Layer 10 of a small transformer language model trained on English Wikipedia (16 layers, counted from 0, width 64).
In attention head 1, each number of a token's query is one row of weights dot the token's vector x. The head spreads its attention over the tokens so far by the softmax of query dot key.

Query weights of the head. A number n stands for n times 0.0043.
q0: -30 12 5 12 7 32 -16 16 17 1 -9 -9 2 11 2 27 -12 11 11 3 19 -25 24 -37 -5 -2 -2 19 -10 31 -15 -2 -3 -2 9 16 10 34 -28 23 23 -4 -4 15 -15 14 41 26 5 -2 -13 -16 -23 -46 -41 -4 -8 13 12 11 48 -8 43 -20
q1: -24 18 -8 37 -20 18 -19 53 -2 24 11 33 5 16 17 -3 -15 10 23 16 11 -44 18 -19 -26 -10 -14 -17 -1 -12 -4 13 -20 0 -15 35 7 29 -29 20 -13 1 44 0 -13 -4 -9 12 -49 1 5 -37 -39 7 9 -13 -2 -9 -18 14 13 12 -15 28
q2: 4 -3 -11 -3 -7 -9 31 -24 -4 34 -24 -33 0 -13 15 21 -28 2 -19 -2 -2 25 -12 8 2 -18 -4 10 3 -11 9 -17 -33 18 -26 -5 30 5 -6 -27 31 16 -14 25 44 10 21 -29 3 -38 -12 -13 -1 16 25 18 27 -4 6 4 11 1 25 -6
q3: 7 -15 -26 29 5 -10 -21 -31 14 -7 -52 5 1 -4 7 32 7 11 -3 -18 -10 -3 -20 3 1 -21 -20 0 -11 -27 -15 -23 -26 12 16 -6 21 30 16 16 3 -5 -9 -45 -10 -17 18 -21 -15 9 -43 -13 -19 22 4 8 4 10 -8 -8 34 0 18 31
q4: -2 3 -14 -21 29 4 -15 -8 24 -14 -9 30 -10 51 11 -9 16 -34 14 -7 -3 -6 -23 -5 30 -7 37 2 7 -16 1 -21 -9 3 16 21 -13 8 32 20 -3 -6 -1 -47 -16 -12 25 29 -15 27 -26 15 8 42 -27 -18 -36 24 -16 -3 -21 19 25 3
q5: 11 39 6 -6 3 -13 -2 -31 0 -6 -12 -22 -20 12 -21 24 33 3 -4 -27 -7 -17 -9 3 16 -36 0 7 -7 -3 15 -1 -6 -22 15 -4 -3 41 11 9 -5 -20 -1 -8 11 -21 -5 2 10 -17 -11 2 44 -10 -10 0 -24 10 -5 16 -5 2 3 30
q6: 6 -9 6 -6 -27 6 -32 7 -7 -7 10 -14 0 -9 18 13 -2 -11 13 -26 38 -31 -32 -11 -5 21 6 2 -11 -2 5 -18 28 -14 9 -22 -17 -14 -1 17 -21 19 -8 -11 16 -17 24 -1 19 -7 -21 11 -14 22 22 8 -16 -2 -22 4 5 21 -23 -19
q7: 16 45 21 -45 29 4 9 17 50 20 -8 6 29 10 17 18 -31 14 -39 6 19 0 -8 -3 41 2 -41 33 19 14 -15 -36 -10 -8 -1 -1 3 27 1 2 -23 -22 -9 32 20 -20 -17 23 -38 -52 15 7 -33 19 19 20 -18 21 2 -1 8 -4 7 17
q8: -29 13 7 -49 1 44 39 34 6 15 -1 -45 29 -11 -15 -17 -57 54 -60 14 22 1 19 25 9 5 -31 0 18 -27 -2 -4 46 -15 -28 -22 -11 -20 48 3 -22 -62 18 1 22 1 -24 -26 21 -6 16 26 9 -6 8 -15 10 18 -7 18 18 -2 -10 1
q9: -53 6 -22 -5 -23 43 50 21 23 4 16 35 -23 42 -22 -52 5 3 0 -9 20 31 -48 33 -32 11 52 17 10 19 43 -10 7 6 4 -14 -27 -32 -35 -6 -18 1 5 26 2 35 -10 -24 38 0 10 -12 4 26 -16 -3 7 47 25 38 -24 -28 12 -5
q10: 6 15 -24 -10 -19 -5 51 52 -14 29 7 -39 60 -8 -35 -15 6 14 -36 -1 28 14 -9 -24 39 -1 15 1 -14 -17 7 23 0 -28 -30 1 38 2 22 -15 1 7 -11 1 0 -3 27 11 -16 -23 -2 0 -8 -1 -3 -27 9 16 0 19 13 -4 0 19
q11: -6 30 20 24 -35 33 -27 -2 -3 -30 -17 37 -16 -34 -13 16 -25 1 -29 8 43 -20 7 6 -4 -9 28 16 19 22 10 -5 -46 -38 -14 5 -29 14 0 -26 32 51 48 -28 57 -2 13 2 -29 13 -20 66 -14 7 32 -4 36 32 -9 -19 61 43 -23 0
q12: -5 22 44 48 60 2 -50 -26 20 1 37 -3 -55 46 7 -1 -22 -12 48 -2 52 -9 -8 22 6 26 25 27 15 -6 2 -1 29 21 14 21 -17 -8 8 44 6 -3 10 -26 23 -17 -23 -5 11 42 -6 1 20 13 14 62 -24 -11 -17 15 14 -18 -19 -7
q13: 30 -21 -60 -6 0 -13 -23 -50 7 21 -20 33 -6 4 34 -3 -8 9 -2 -76 -47 -3 12 -15 60 -19 -8 37 49 61 -61 25 37 -76 -6 40 -44 1 -42 49 42 -15 20 40 -53 30 -1 -23 -30 -25 -22 -37 -43 -24 3 -23 40 30 31 -73 42 0 0 24
q14: 18 16 1 -25 -39 -18 26 42 4 70 56 35 -11 -21 36 78 -14 5 -24 -13 13 56 -33 -55 -44 47 0 27 -3 6 55 -2 -22 27 68 -94 3 1 -40 0 -51 -4 -13 -6 1 -18 4 0 4 1 -46 -3 -38 31 23 45 -14 6 -22 13 -43 -35 -14 56
q15: -41 -13 80 0 -7 -51 -7 -55 5 -4 3 -33 -15 17 26 14 4 86 -46 -7 -18 6 -34 -39 7 21 -7 -62 4 -6 -31 -2 25 -24 4 13 5 -17 39 -27 28 55 -2 -16 -18 24 -8 13 45 -8 23 -16 27 -23 -11 -50 11 16 -4 -19 28 -2 2 -2
q16: -17 -35 1 33 7 11 -51 -2 -29 -20 -6 7 14 -10 5 19 15 25 0 2 2 -38 33 -5 9 33 -34 19 -27 -35 -29 15 7 -22 27 10 8 -8 -57 3 -17 -2 22 -7 -23 -10 -27 48 -36 16 9 -4 -22 -5 -6 24 -16 -39 10 -31 19 14 -3 7
q17: 0 1 -27 21 5 -24 -34 -16 21 -10 -22 15 2 -9 15 11 5 42 1 -57 -4 -12 -34 12 2 6 7 -1 -4 -45 -15 -4 -9 -3 5 3 4 19 -20 5 38 -4 -11 -14 -1 -3 -12 1 -16 16 -25 -2 -4 15 0 12 2 -13 8 -38 31 15 40 10
q18: -12 -7 41 -2 -25 -1 -6 12 -9 11 15 15 9 -7 -27 6 13 20 -2 4 40 -6 16 -25 -11 -7 -61 2 3 11 6 15 -1 -33 -19 -24 22 -35 -47 -9 -6 0 37 14 3 8 -34 6 -12 -5 37 8 -20 20 17 7 -4 -15 -21 -21 8 10 -7 -27
q19: -10 7 35 -3 -3 21 17 29 11 10 32 -13 -13 -9 -3 -32 -26 20 -3 12 14 15 7 -1 -10 20 12 2 11 27 5 -4 -12 -26 7 17 6 -8 4 -10 -12 41 24 17 18 3 -8 -11 -28 -25 28 -5 -21 -1 11 -6 20 0 -20 -2 -32 -14 19 -33
q20: 6 6 -1 -24 39 -15 -1 -4 6 -8 19 5 -17 20 -12 -3 20 11 5 -43 5 4 -36 5 41 -13 9 9 39 -22 15 -14 13 -6 -8 11 -9 21 23 14 1 11 -42 -14 -35 -10 4 0 25 -31 -33 -1 13 9 13 0 -7 35 -2 -10 -27 -3 17 17
q21: 21 19 8 38 13 -25 12 8 11 2 -24 2 4 -20 5 19 0 -2 -10 11 41 5 6 6 10 -12 -34 2 -15 4 -28 -3 -27 -14 17 16 17 1 -19 -1 -15 -37 -22 -5 7 -24 1 -18 -26 -9 2 2 -3 12 10 25 6 -9 -6 20 49 -1 -6 19
q22: -24 -11 12 14 -38 19 29 18 -1 30 -24 -9 47 -26 18 29 -35 19 -42 10 6 4 14 10 -18 15 17 22 8 5 -18 13 -18 -1 20 -17 10 -20 -11 -8 0 -25 -1 14 -9 1 -25 -2 -23 2 41 16 -42 -20 -13 19 44 -30 32 3 20 4 -17 -5
q23: -17 -33 6 -20 -21 15 46 50 -32 22 -1 -31 17 4 -9 2 -3 17 -19 39 20 28 14 16 -34 12 15 -30 -8 -21 -34 23 -6 25 -18 -20 22 12 -1 -32 -6 -6 -2 -10 -22 0 29 -17 3 -15 34 30 -46 -16 -14 10 34 -6 5 7 1 -12 0 15
q24: 46 -25 -41 -26 11 -58 -12 11 2 26 -7 -25 17 -9 19 -24 -29 12 -18 25 11 19 17 10 -24 -2 -38 3 -17 56 -31 15 -9 26 -30 -9 25 4 -30 -51 20 -54 5 39 -37 -20 71 0 -16 -19 11 8 3 -28 -53 12 13 10 24 0 1 21 -28 -12
q25: 18 -55 3 23 -32 23 -20 17 4 4 -40 -9 18 -30 26 44 12 -14 4 20 -18 -12 71 -21 -23 22 13 -6 -4 64 -25 41 -16 -9 -42 -19 -14 -17 -5 -1 23 33 -45 -11 27 -3 -12 -20 59 -20 29 -11 -35 -61 4 -44 25 -15 14 10 -39 -32 9 2
q26: -20 -5 49 34 -29 2 -44 -11 4 -28 -5 43 -38 59 61 11 -2 -20 43 0 -1 -14 -5 28 -21 -35 -4 -11 -21 60 43 16 -52 4 31 -12 9 -37 14 -4 23 15 -4 -13 29 34 16 -37 29 -18 -19 -21 24 -20 3 20 23 -28 -73 -14 -23 19 27 -46
q27: 10 -25 -3 14 5 -4 24 35 5 60 11 12 -43 -2 5 13 -28 28 35 25 -21 24 27 10 -8 27 0 5 -43 24 3 -68 -45 -1 -47 -31 59 9 -16 -3 33 4 -23 -26 -41 30 22 19 40 20 -14 -5 -33 9 -19 28 -10 -2 23 25 13 4 7 -43
q28: 24 -29 49 25 25 54 -63 -9 31 11 50 1 -34 6 26 20 -7 8 1 -27 5 -46 4 11 -42 5 13 17 57 48 44 3 -33 12 -3 43 -17 0 11 52 41 48 22 -5 24 -9 -19 -16 2 -4 -39 -40 16 37 -23 31 48 -26 -14 -28 -41 -55 8 17
q29: 27 32 2 -38 51 2 -46 35 -28 -18 -66 -34 24 -31 9 22 -12 26 -43 -4 36 -25 48 -10 17 23 -69 21 50 -2 -26 17 18 24 -3 -36 -34 -46 27 -12 18 6 15 8 39 -69 -16 5 8 -8 -26 8 18 -8 -53 -1 -12 -21 -8 -36 48 -9 37 17
q30: -41 -13 23 6 -19 24 39 31 1 -3 21 38 14 0 14 -38 9 7 -15 18 14 -32 -32 46 -17 43 29 51 -13 29 -40 50 9 34 31 1 5 -4 -75 -5 46 -2 -32 -12 -42 30 37 -2 36 -23 -11 -43 -3 -11 -23 83 12 20 -12 -34 45 7 -22 -42
q31: 6 -24 -27 -36 -14 -8 22 5 -36 -21 14 -22 3 -25 2 5 -15 22 -13 2 14 -19 -5 -3 17 17 -22 -29 -14 1 -50 -2 -36 5 56 37 23 -12 28 -27 -21 23 11 44 -30 7 79 2 -3 -4 -56 -30 -8 25 -47 56 -45 22 -37 -26 -31 -26 -44 -16

Each question shows a short text with each token's key, already scaled and adjusted for position as the last token sees it. A number n stands for n times 0.011.

Then comes the last token's vector x. A number n stands for n times 0.058.

0 "\n": 5 -3 -11 -5 42 20 -27 -2 -10 -1 68 -38 3 -24 -15 -13 2 12 -1 4 -5 5 -34 -26 -12 -56 33 0 9 -13 32 -2
1 "|": -13 -5 -2 -2 17 26 -9 9 -1 -16 41 -49 4 -19 -15 -3 17 4 -2 14 -8 17 -26 -38 -30 -34 17 -3 16 -41 31 7
2 " Cru": -13 0 -20 2 9 32 9 -9 -12 -27 9 -28 8 -37 -6 -21 -6 22 -8 5 1 8 -5 -37 -35 -30 5 6 9 -15 34 21
3 "ze": 0 -4 -5 -6 7 14 10 -5 -5 -16 29 -8 21 -25 14 4 6 9 -4 -3 -3 -10 -17 -28 -13 -32 2 -2 9 22 49 36
4 "iro": -8 0 -4 -14 16 17 19 11 5 -14 43 -32 19 -33 54 -6 -8 0 -4 18 -4 -1 -22 -19 -16 -32 33 1 -12 -17 60 20
5 " |": 24 4 5 6 6 25 2 14 21 -18 38 -31 -3 -14 15 1 -2 -9 3 0 -1 26 -15 -17 -31 -13 28 6 8 -53 37 2
x: -11 8 36 -10 0 3 -7 -16 0 -24 10 6 -67 42 -9 6 15 -16 25 -5 18 5 -4 33 4 -8 -13 -9 -19 2 8 -2 17 2 -33 -10 -9 -5 -1 -1 -17 15 -1 3 -3 7 12 18 19 -20 -21 -27 17 18 -11 -21 -8 -20 -47 -12 -29 -1 27 13
Which token does the last token look at most, and with what share of its attention? 0 "\n", with about 40%

0 " |": 5 1 -15 3 27 19 -32 2 -9 -10 60 -37 6 -15 -4 -14 15 7 -1 2 -10 12 -31 -29 -26 -56 26 -2 7 -9 30 -3
1 " 17": -20 1 -4 4 20 29 -2 9 37 -7 51 -22 -13 -26 5 0 19 14 -6 -2 10 -8 -23 -21 -11 -21 21 -4 1 11 1 -4
2 "4": -19 -4 -1 0 11 30 2 -8 14 -13 74 -20 -18 20 -2 17 -12 12 -10 -26 1 -9 -28 -32 -1 -26 10 -15 16 33 11 -3
3 " |": -4 -4 -3 5 13 9 -33 9 -10 -13 38 -17 12 21 -10 -6 -19 -3 -5 5 -8 20 -17 -10 -33 -44 7 -1 21 -5 22 -9
4 " 64": 24 -13 2 6 17 20 -7 8 11 -35 47 3 -29 -8 8 -12 -32 10 -3 -14 1 -1 -17 -25 2 -38 13 4 21 7 -6 14
5 " |": 21 -9 1 18 8 7 -14 12 -22 -34 28 3 -14 27 -2 14 8 7 -11 -2 -5 30 -11 3 -33 -41 9 8 36 10 -2 8
x: 11 20 13 18 -1 -4 -9 1 5 6 -1 17 -58 15 -20 -26 8 8 16 -4 7 -19 5 -3 8 -21 6 -54 -1 23 9 -12 -11 -8 -10 0 -13 -15 13 5 -5 32 10 -12 -8 8 3 16 -12 5 -17 -28 4 -14 14 -19 -22 -4 -65 -23 0 -1 8 19
To which token does the last token give the most attention? 0 " |"

0 "92": 4 9 -14 -5 24 5 -35 -3 -12 -2 44 -5 -8 -1 0 -6 15 -8 -5 -5 -6 -7 -37 -15 4 -75 34 -7 -4 19 27 -7
1 "6": -10 5 -11 -5 25 9 -32 -14 -8 -3 59 -5 -7 2 -5 0 4 -2 -8 -16 -9 -4 -36 -20 10 -75 36 -3 -1 19 18 -20
2 " ft": 10 4 -9 14 23 18 -18 9 -13 -21 45 -4 -1 1 -12 12 1 7 -13 -15 8 -3 -45 -41 -9 -57 33 0 9 46 -23 -17
3 " (": -19 -6 5 6 21 0 -19 12 -11 -16 56 -9 20 -6 -1 -15 -12 -2 -7 9 11 0 -36 -25 -13 -51 26 -6 3 22 13 -31
4 "2": 8 -9 12 20 21 28 -21 -21 -2 -19 67 -7 18 -15 -2 -7 -26 -4 -8 -7 28 7 -25 -27 10 -35 7 23 6 46 -21 -57
5 ",": -2 -9 11 9 29 18 -13 -6 -13 -29 55 -3 20 -5 -2 31 -21 -22 -22 -19 7 21 -36 -6 -27 -39 21 7 16 78 -20 -15
x: -13 32 21 49 9 -42 -3 8 -4 -4 3 11 9 29 -7 -8 31 28 -4 11 -21 -25 2 44 3 -33 -8 -4 39 -4 3 -6 -24 -1 36 5 7 14 -7 21 1 21 2 8 -9 0 6 -5 -4 11 -20 15 16 7 12 -23 -27 16 -31 24 22 1 4 14
To which token does the last token give the most attention? 2 " ft"

0 " 8": -1 -1 -12 -13 22 25 -32 -4 5 -1 49 -16 -3 -9 -1 10 9 -2 -2 -16 -8 0 -30 -31 7 -58 34 -5 6 29 45 -12
1 " |": -14 -2 -11 -2 23 15 -32 1 -8 -10 50 -31 4 -9 -11 -13 9 1 -3 1 -9 13 -29 -25 -21 -52 24 -1 9 -7 40 -5
2 " 1": -15 -9 5 2 23 33 -2 -1 27 -11 52 -6 -15 -20 8 -5 -15 -7 -2 -22 8 6 -19 -23 -4 -21 25 9 19 6 20 -13
3 " |": -6 1 -12 10 10 15 -16 2 -11 -42 32 -10 -4 -14 -13 17 -22 15 -16 -24 -18 25 -17 -24 -34 -29 15 22 21 37 3 -15
4 " 1": 20 -6 4 0 19 25 1 -4 15 -30 58 6 -16 -8 20 -6 -23 -4 -16 -22 -1 2 -17 -21 -15 -9 10 6 14 16 11 10
5 " |": 18 -7 -5 14 6 5 0 10 -14 -41 19 -3 -6 -4 4 20 5 11 -11 -13 -22 28 -11 -15 -30 -21 19 19 24 34 6 -11
x: 7 19 17 14 5 -9 -13 31 -14 1 -17 13 -53 11 3 -6 38 17 26 6 13 -36 -5 -5 2 0 -4 -27 -4 35 5 -27 2 -23 12 10 -11 2 6 -7 -5 37 -5 -4 -3 -22 -4 9 8 24 -16 -20 13 2 0 -33 -16 -4 -51 4 7 14 18 2
To which token does the last token give the most attention? 3 " |"

0 " |": 5 1 -15 3 27 19 -32 2 -9 -10 60 -37 6 -15 -4 -14 15 7 -1 2 -10 12 -31 -29 -26 -56 26 -2 7 -9 30 -3
1 " 6": -17 -11 -5 4 29 38 -12 -1 28 -11 61 -22 -14 -27 7 6 2 9 -8 -17 11 0 -22 -25 -4 -22 21 5 11 13 11 -12
2 ",": -17 -17 -13 -10 22 31 1 9 -7 -32 55 -1 0 5 10 25 22 21 -29 -30 -4 9 -38 -17 -46 -18 27 -10 18 53 3 21
3 "58": -16 -12 3 -6 6 4 -12 3 -17 -4 26 22 -19 5 6 -31 -26 15 -10 -2 2 -11 -14 -9 -6 -31 -2 -4 24 16 14 4
4 "1": 12 -9 14 13 6 23 10 0 -3 -13 79 0 -16 26 10 10 -12 -3 -5 -8 11 -16 -29 -29 4 -30 7 -13 18 5 7 13
5 " ft": -9 -13 7 19 8 9 8 22 -30 -33 58 9 3 19 -8 8 -3 2 -8 7 16 -5 -40 -39 -18 -58 18 -6 21 47 -24 8
x: -4 28 -21 6 18 -5 -14 16 18 1 3 39 21 2 -8 -5 26 -29 23 8 7 11 -15 14 24 -17 -3 -9 17 12 26 -45 -5 -23 1 8 29 1 15 -9 6 32 12 -34 12 -21 -16 19 -15 -13 -18 46 -6 -11 -11 6 -23 5 -27 -7 44 -15 12 -13
Which token does the last token look at most, and with what share of its attention? 5 " ft", with about 80%

0 " |": 5 1 -15 3 27 19 -32 2 -9 -10 60 -37 6 -15 -4 -14 15 7 -1 2 -10 12 -31 -29 -26 -56 26 -2 7 -9 30 -3
1 "  ": -20 -9 -4 1 14 7 -21 3 -1 -17 27 -24 27 -27 -5 -18 -4 23 9 19 0 -12 -19 -17 -36 -35 5 3 0 -6 11 -7
2 "|": -21 3 -8 11 8 3 -34 10 -4 -27 29 -19 -3 -10 -4 -3 -12 3 -6 5 -7 11 -17 -18 -25 -41 11 17 19 -12 6 -8
3 " 6": -1 -13 1 12 20 30 -15 -5 27 -14 62 -14 -15 -10 26 -4 -22 -4 -11 -9 19 -2 -20 -17 -3 -28 20 20 24 15 -7 -15
4 " |": 23 -8 -8 14 4 4 -30 12 -16 -26 18 -23 6 20 2 12 -20 11 -14 0 -9 22 -12 -9 -34 -33 7 15 34 30 6 -8
5 " 0": 23 -11 7 12 15 31 2 5 6 -29 42 2 -8 3 14 -5 10 -3 -5 -15 13 12 -19 -23 -6 -35 3 13 25 8 0 3
x: 22 26 7 9 14 -20 -47 -20 -1 -9 -24 9 1 -5 -7 -13 19 -15 -4 -9 17 -31 -2 8 25 -13 19 35 12 5 -20 -16 2 -13 11 23 -18 -5 24 15 6 38 -9 -22 -2 -15 -1 6 -20 -32 -23 -38 44 10 5 7 -18 -3 -11 -21 -17 13 1 19
To which token does the last token give the most attention? 4 " |"

0 "N": 14 8 -24 -1 17 27 -34 -14 -21 -15 7 -25 30 3 12 1 -6 15 -17 -11 4 -24 -31 -30 -3 -40 4 15 32 -9 -10 19
1 " 103": 2 7 -11 -6 25 30 -19 -1 10 -7 17 -15 0 13 23 4 8 1 -5 -19 -6 3 -25 -28 15 -42 33 2 12 31 4 -14
2 "°": -25 1 -3 8 9 1 -54 -6 -11 -13 21 7 14 30 -19 1 4 -2 -7 12 -4 2 -21 -13 -16 -61 3 -2 24 25 -5 -3
3 "44": -12 5 9 14 14 23 -36 -13 2 -17 14 20 -14 3 -11 11 -21 5 -14 -7 3 -2 -25 -30 -13 -32 11 -10 15 19 -23 -15
4 "′": 1 -14 7 1 5 4 -40 -19 -15 -13 51 16 13 33 -15 -2 -55 5 -24 3 1 -16 -28 -29 -24 -41 -4 -5 0 26 -8 -22
5 "45": 37 -18 19 19 17 23 -27 -23 6 1 36 12 5 2 -16 -3 -20 5 -17 -13 9 -15 -30 -34 -10 -26 2 2 -1 36 -11 -20
x: -8 31 -13 -2 3 4 -11 -16 8 -44 -20 -49 16 26 23 1 -13 -12 -15 10 -6 -11 15 11 30 -26 30 59 0 -29 0 15 -7 -11 19 15 7 5 -5 4 12 -9 -27 -13 -12 -7 8 5 -4 11 6 -10 -4 -31 -15 -27 -3 11 -41 1 24 -1 -2 6
To which token does the last token give the most attention? 5 "45"

0 "82": 4 6 -13 -4 27 4 -34 -7 -5 0 50 -5 -12 4 0 -8 14 -6 -3 -4 -6 -5 -38 -17 7 -76 35 -9 -7 23 20 -9
1 "67": -10 5 -9 -5 22 4 -30 -5 -8 6 47 0 -7 6 3 -2 14 0 -9 -7 -2 -9 -35 -14 11 -71 30 -10 -2 22 21 -11
2 "77": -13 9 -8 -1 21 0 -29 -4 -10 4 42 -6 -11 8 -4 0 -3 2 -9 -6 -2 -6 -37 -12 8 -77 32 -11 -8 26 18 -16
3 "1": -2 3 4 9 22 11 -23 -15 -9 -1 59 -1 -10 16 5 3 -14 -5 -11 -20 4 -4 -34 -16 16 -67 32 -3 2 19 13 -25
4 "°": 0 -6 7 13 14 9 -48 -1 -15 -21 33 16 11 23 -22 15 -19 -2 -13 -6 -6 0 -31 -21 -6 -70 13 -3 34 18 -24 -16
5 "W": 7 10 12 8 12 20 -10 -23 -6 -31 17 41 4 15 -18 19 8 -12 5 -3 4 5 -7 -12 1 -50 6 -5 31 -6 -26 -32
x: 15 8 20 17 -9 -6 4 -20 20 -41 -15 19 -7 33 21 -36 -4 -12 2 -11 -10 8 30 -10 18 2 10 14 39 6 18 -2 -32 7 25 5 10 -4 14 -20 5 -27 -4 -28 16 -31 -10 23 -11 19 5 12 17 -31 13 26 5 -39 -15 -27 -12 2 21 11
Which two tokens does the last token look at most, in order? 4 "°", 5 "W"

0 "0": 3 6 -12 -12 18 9 -28 -10 -13 -4 58 -6 -5 2 1 4 10 -1 -6 -19 -10 -8 -32 -23 19 -74 32 -2 1 29 24 -16
1 " ft": 6 11 -9 13 21 15 -16 11 -18 -25 44 -4 -4 3 -10 17 -6 1 -8 -15 9 -2 -44 -36 0 -60 33 4 4 47 -25 -16
2 " (": -22 -2 3 7 15 -2 -17 17 -14 -17 50 -7 18 -3 5 -13 8 2 -6 9 8 2 -33 -23 -12 -52 27 -8 2 21 17 -29
3 "2": -18 -8 9 17 22 25 -20 -19 -7 -21 59 -4 18 -11 11 -8 -23 5 -11 -12 25 2 -24 -21 17 -39 9 27 5 45 -19 -56
4 ",": -18 -17 6 5 25 13 -11 -1 -18 -29 52 3 22 1 8 28 -10 -14 -21 -17 4 20 -34 0 -26 -40 22 5 17 74 -16 -13
5 "02": 20 -21 10 2 8 19 -15 -7 -23 -9 25 30 3 -9 16 -24 -12 -6 -10 -7 14 -4 -23 -29 1 -29 0 11 23 43 -2 -7
x: -14 1 -17 10 33 -28 -4 -7 -1 -24 -23 35 -9 18 -16 0 19 1 -14 8 -22 -39 -30 -7 12 -29 6 40 16 -33 -11 -12 3 -5 20 27 -7 -16 -9 21 2 18 7 -4 11 -33 0 23 -23 -8 -33 -23 -1 -3 -41 -25 -9 11 7 -7 4 12 -14 11
To which token does the last token give the most attention? 1 " ft"

0 "W": 6 4 -7 -3 9 14 -20 -2 -7 -5 20 -10 2 4 12 19 2 -16 -7 -7 -5 4 -20 -8 21 -62 27 5 15 5 26 12
1 " |": -14 -1 -10 2 26 17 -30 8 -4 -11 44 -36 5 -8 -1 -9 8 -4 -7 5 -7 18 -31 -26 -20 -50 28 -4 13 -11 23 -3
2 "\n": -2 -13 -10 -10 45 19 -26 -6 -10 -3 67 -39 5 -31 -16 -14 3 4 -7 4 3 3 -36 -23 -12 -64 32 3 8 -9 36 -1
3 "|": -6 -6 -2 -7 26 26 -12 7 -5 -14 49 -49 -1 -19 -19 -3 -13 -2 -6 7 -1 21 -32 -38 -24 -41 21 -4 16 -33 32 2
4 " Bal": 0 -7 -12 -13 23 34 29 -8 -15 -32 12 -16 3 -26 -4 -2 1 8 -14 -25 -13 17 -4 -39 0 -52 24 12 30 -37 28 20
5 "d": 7 -12 -3 -2 10 29 3 -10 -5 -17 35 -20 5 -28 -4 4 -13 6 1 -2 3 4 -3 -34 -8 -40 10 18 22 -29 32 45
x: -22 16 -10 5 -23 18 11 -11 -25 28 6 7 -24 14 2 -15 -1 -7 0 -4 5 -3 -35 14 -17 15 -5 20 -12 9 -1 21 -10 -1 2 0 9 -6 14 4 0 -16 -18 -2 -18 -3 15 -1 -15 -37 -30 -45 33 4 -13 77 -2 14 -5 10 -13 -4 23 -15
Which two tokens does the last token look at most, in order? 5 "d", 2 "\n"

0 "|": 5 0 -7 -2 22 27 -21 2 -7 -11 52 -43 1 -23 -13 -10 15 6 -1 10 -11 10 -31 -39 -24 -50 23 -6 13 -24 39 6
1 " 6": -17 -16 -5 -1 38 63 -10 -6 35 -16 62 -67 -24 -25 -6 5 14 18 -9 -16 7 -2 -28 -35 -14 -17 26 11 15 -15 27 -5
2 " |": -30 -5 -13 2 10 42 -26 3 -4 -35 26 -47 7 -1 -7 21 -1 13 -12 -16 -18 26 -17 -26 -53 -19 6 5 32 -4 27 20
3 " 0": -9 -16 1 2 29 56 3 0 10 -31 40 -30 -9 -19 -5 4 -18 12 -8 -30 2 17 -24 -35 -13 -15 6 9 12 9 23 9
4 " |": 15 -15 -1 11 11 30 -4 8 -3 -49 39 -4 -4 -16 -4 31 -18 4 -18 -28 -19 34 -11 -24 -42 -10 9 -4 20 11 13 19
5 "\n": 13 4 -4 -29 23 10 -7 0 -7 -25 43 -17 7 -39 -6 -13 -4 -19 7 10 17 -3 -29 -16 -25 -40 17 4 21 -4 42 21
x: 13 -14 14 25 39 -36 0 -25 1 26 13 13 -22 22 -10 -18 46 0 29 -5 -29 3 -10 17 -20 -30 -15 20 -7 -4 52 11 4 -6 -16 4 -1 37 1 6 37 -6 -18 -15 -20 20 -10 -9 3 -29 -3 -44 5 -22 5 -8 -1 4 -7 -4 -9 -2 15 -17
To which token does the last token give the most attention? 1 " 6"

0 " the": 5 3 -18 -19 34 32 -15 -4 -10 5 62 -28 -6 -20 0 -9 2 8 -4 -11 -14 7 -29 -28 7 -60 37 -14 -1 -2 41 -7
1 " match": 18 10 -22 -6 36 39 -34 -8 -1 8 62 -35 -6 -33 -7 28 11 20 -19 -31 -6 -8 -41 -31 -7 -51 17 21 6 34 -1 -16
2 " as": 14 -19 -15 -26 38 38 -5 5 3 -30 75 -22 -22 8 9 -8 6 2 -10 -16 -18 20 -24 -37 -16 -45 40 1 23 -7 -16 -20
3 " Glen": 2 -12 -15 -6 46 32 -4 -15 7 -41 40 2 12 -19 -6 -10 12 13 -24 -10 -9 11 -18 -38 -5 -59 23 13 21 -16 -5 15
4 "av": -5 -16 -9 -22 10 27 -2 -5 -3 -7 36 -21 21 -7 40 -16 -2 -6 5 -6 -18 -5 -13 -16 -13 -35 -1 15 22 -58 30 38
5 "on": -6 -4 4 -4 22 21 15 2 -10 -36 72 -25 -6 -7 6 22 -10 0 -7 -3 4 8 -24 -25 -2 -62 22 28 23 -13 7 37
x: -14 -11 -25 3 -14 3 13 6 -14 29 34 -2 -30 14 15 -13 12 -35 0 -11 -3 18 -26 35 7 -7 4 56 -6 23 7 -11 -7 -12 16 3 29 16 1 -14 -3 16 19 16 -11 18 28 39 10 22 -23 -6 18 23 2 47 -4 7 -11 5 1 14 5 -4
To which token does the last token give the most attention? 4 "av"

0 " ft": 1 9 -11 9 14 25 -18 6 2 -13 37 -11 -1 -2 -2 8 -4 0 -5 -11 10 -11 -36 -46 -13 -28 20 1 4 42 -17 -13
1 " (": 0 -5 2 11 20 11 -22 15 -11 -7 51 -24 22 -7 1 -11 19 5 -3 9 5 4 -33 -35 -14 -49 26 -9 6 16 26 -22
2 "2": -25 -10 3 16 24 32 -20 -22 -1 -10 65 -18 27 -13 9 -7 8 13 -11 -10 23 3 -15 -24 15 -40 0 22 16 44 -12 -48
3 ",": -19 -23 -1 1 25 20 -13 1 -17 -23 48 -11 24 2 4 33 12 -2 -20 -17 0 24 -29 1 -25 -38 18 3 20 71 -11 -11
4 "06": 2 -25 6 0 9 17 -19 -3 -19 1 40 15 5 -5 6 -24 -24 6 -9 -3 7 -5 -18 -26 0 -39 -8 -4 33 40 2 -3
5 "3": 13 -10 2 5 -1 25 2 4 -7 -7 67 -16 -8 25 -13 12 3 -1 7 -3 10 1 -26 -34 7 -40 3 -15 10 26 1 -19
x: -7 16 -32 27 28 -11 -21 -4 10 -26 10 -9 0 19 -13 1 24 2 -4 -15 8 -3 -40 40 -2 -22 21 39 22 -11 -15 0 11 -11 -18 26 17 -9 7 11 16 27 11 10 8 -20 12 50 -23 -5 -17 2 23 19 10 -1 -24 25 -2 -25 22 6 15 11
Which token does the last token look at most, and with what share of its attention? 1 " (", with about 30%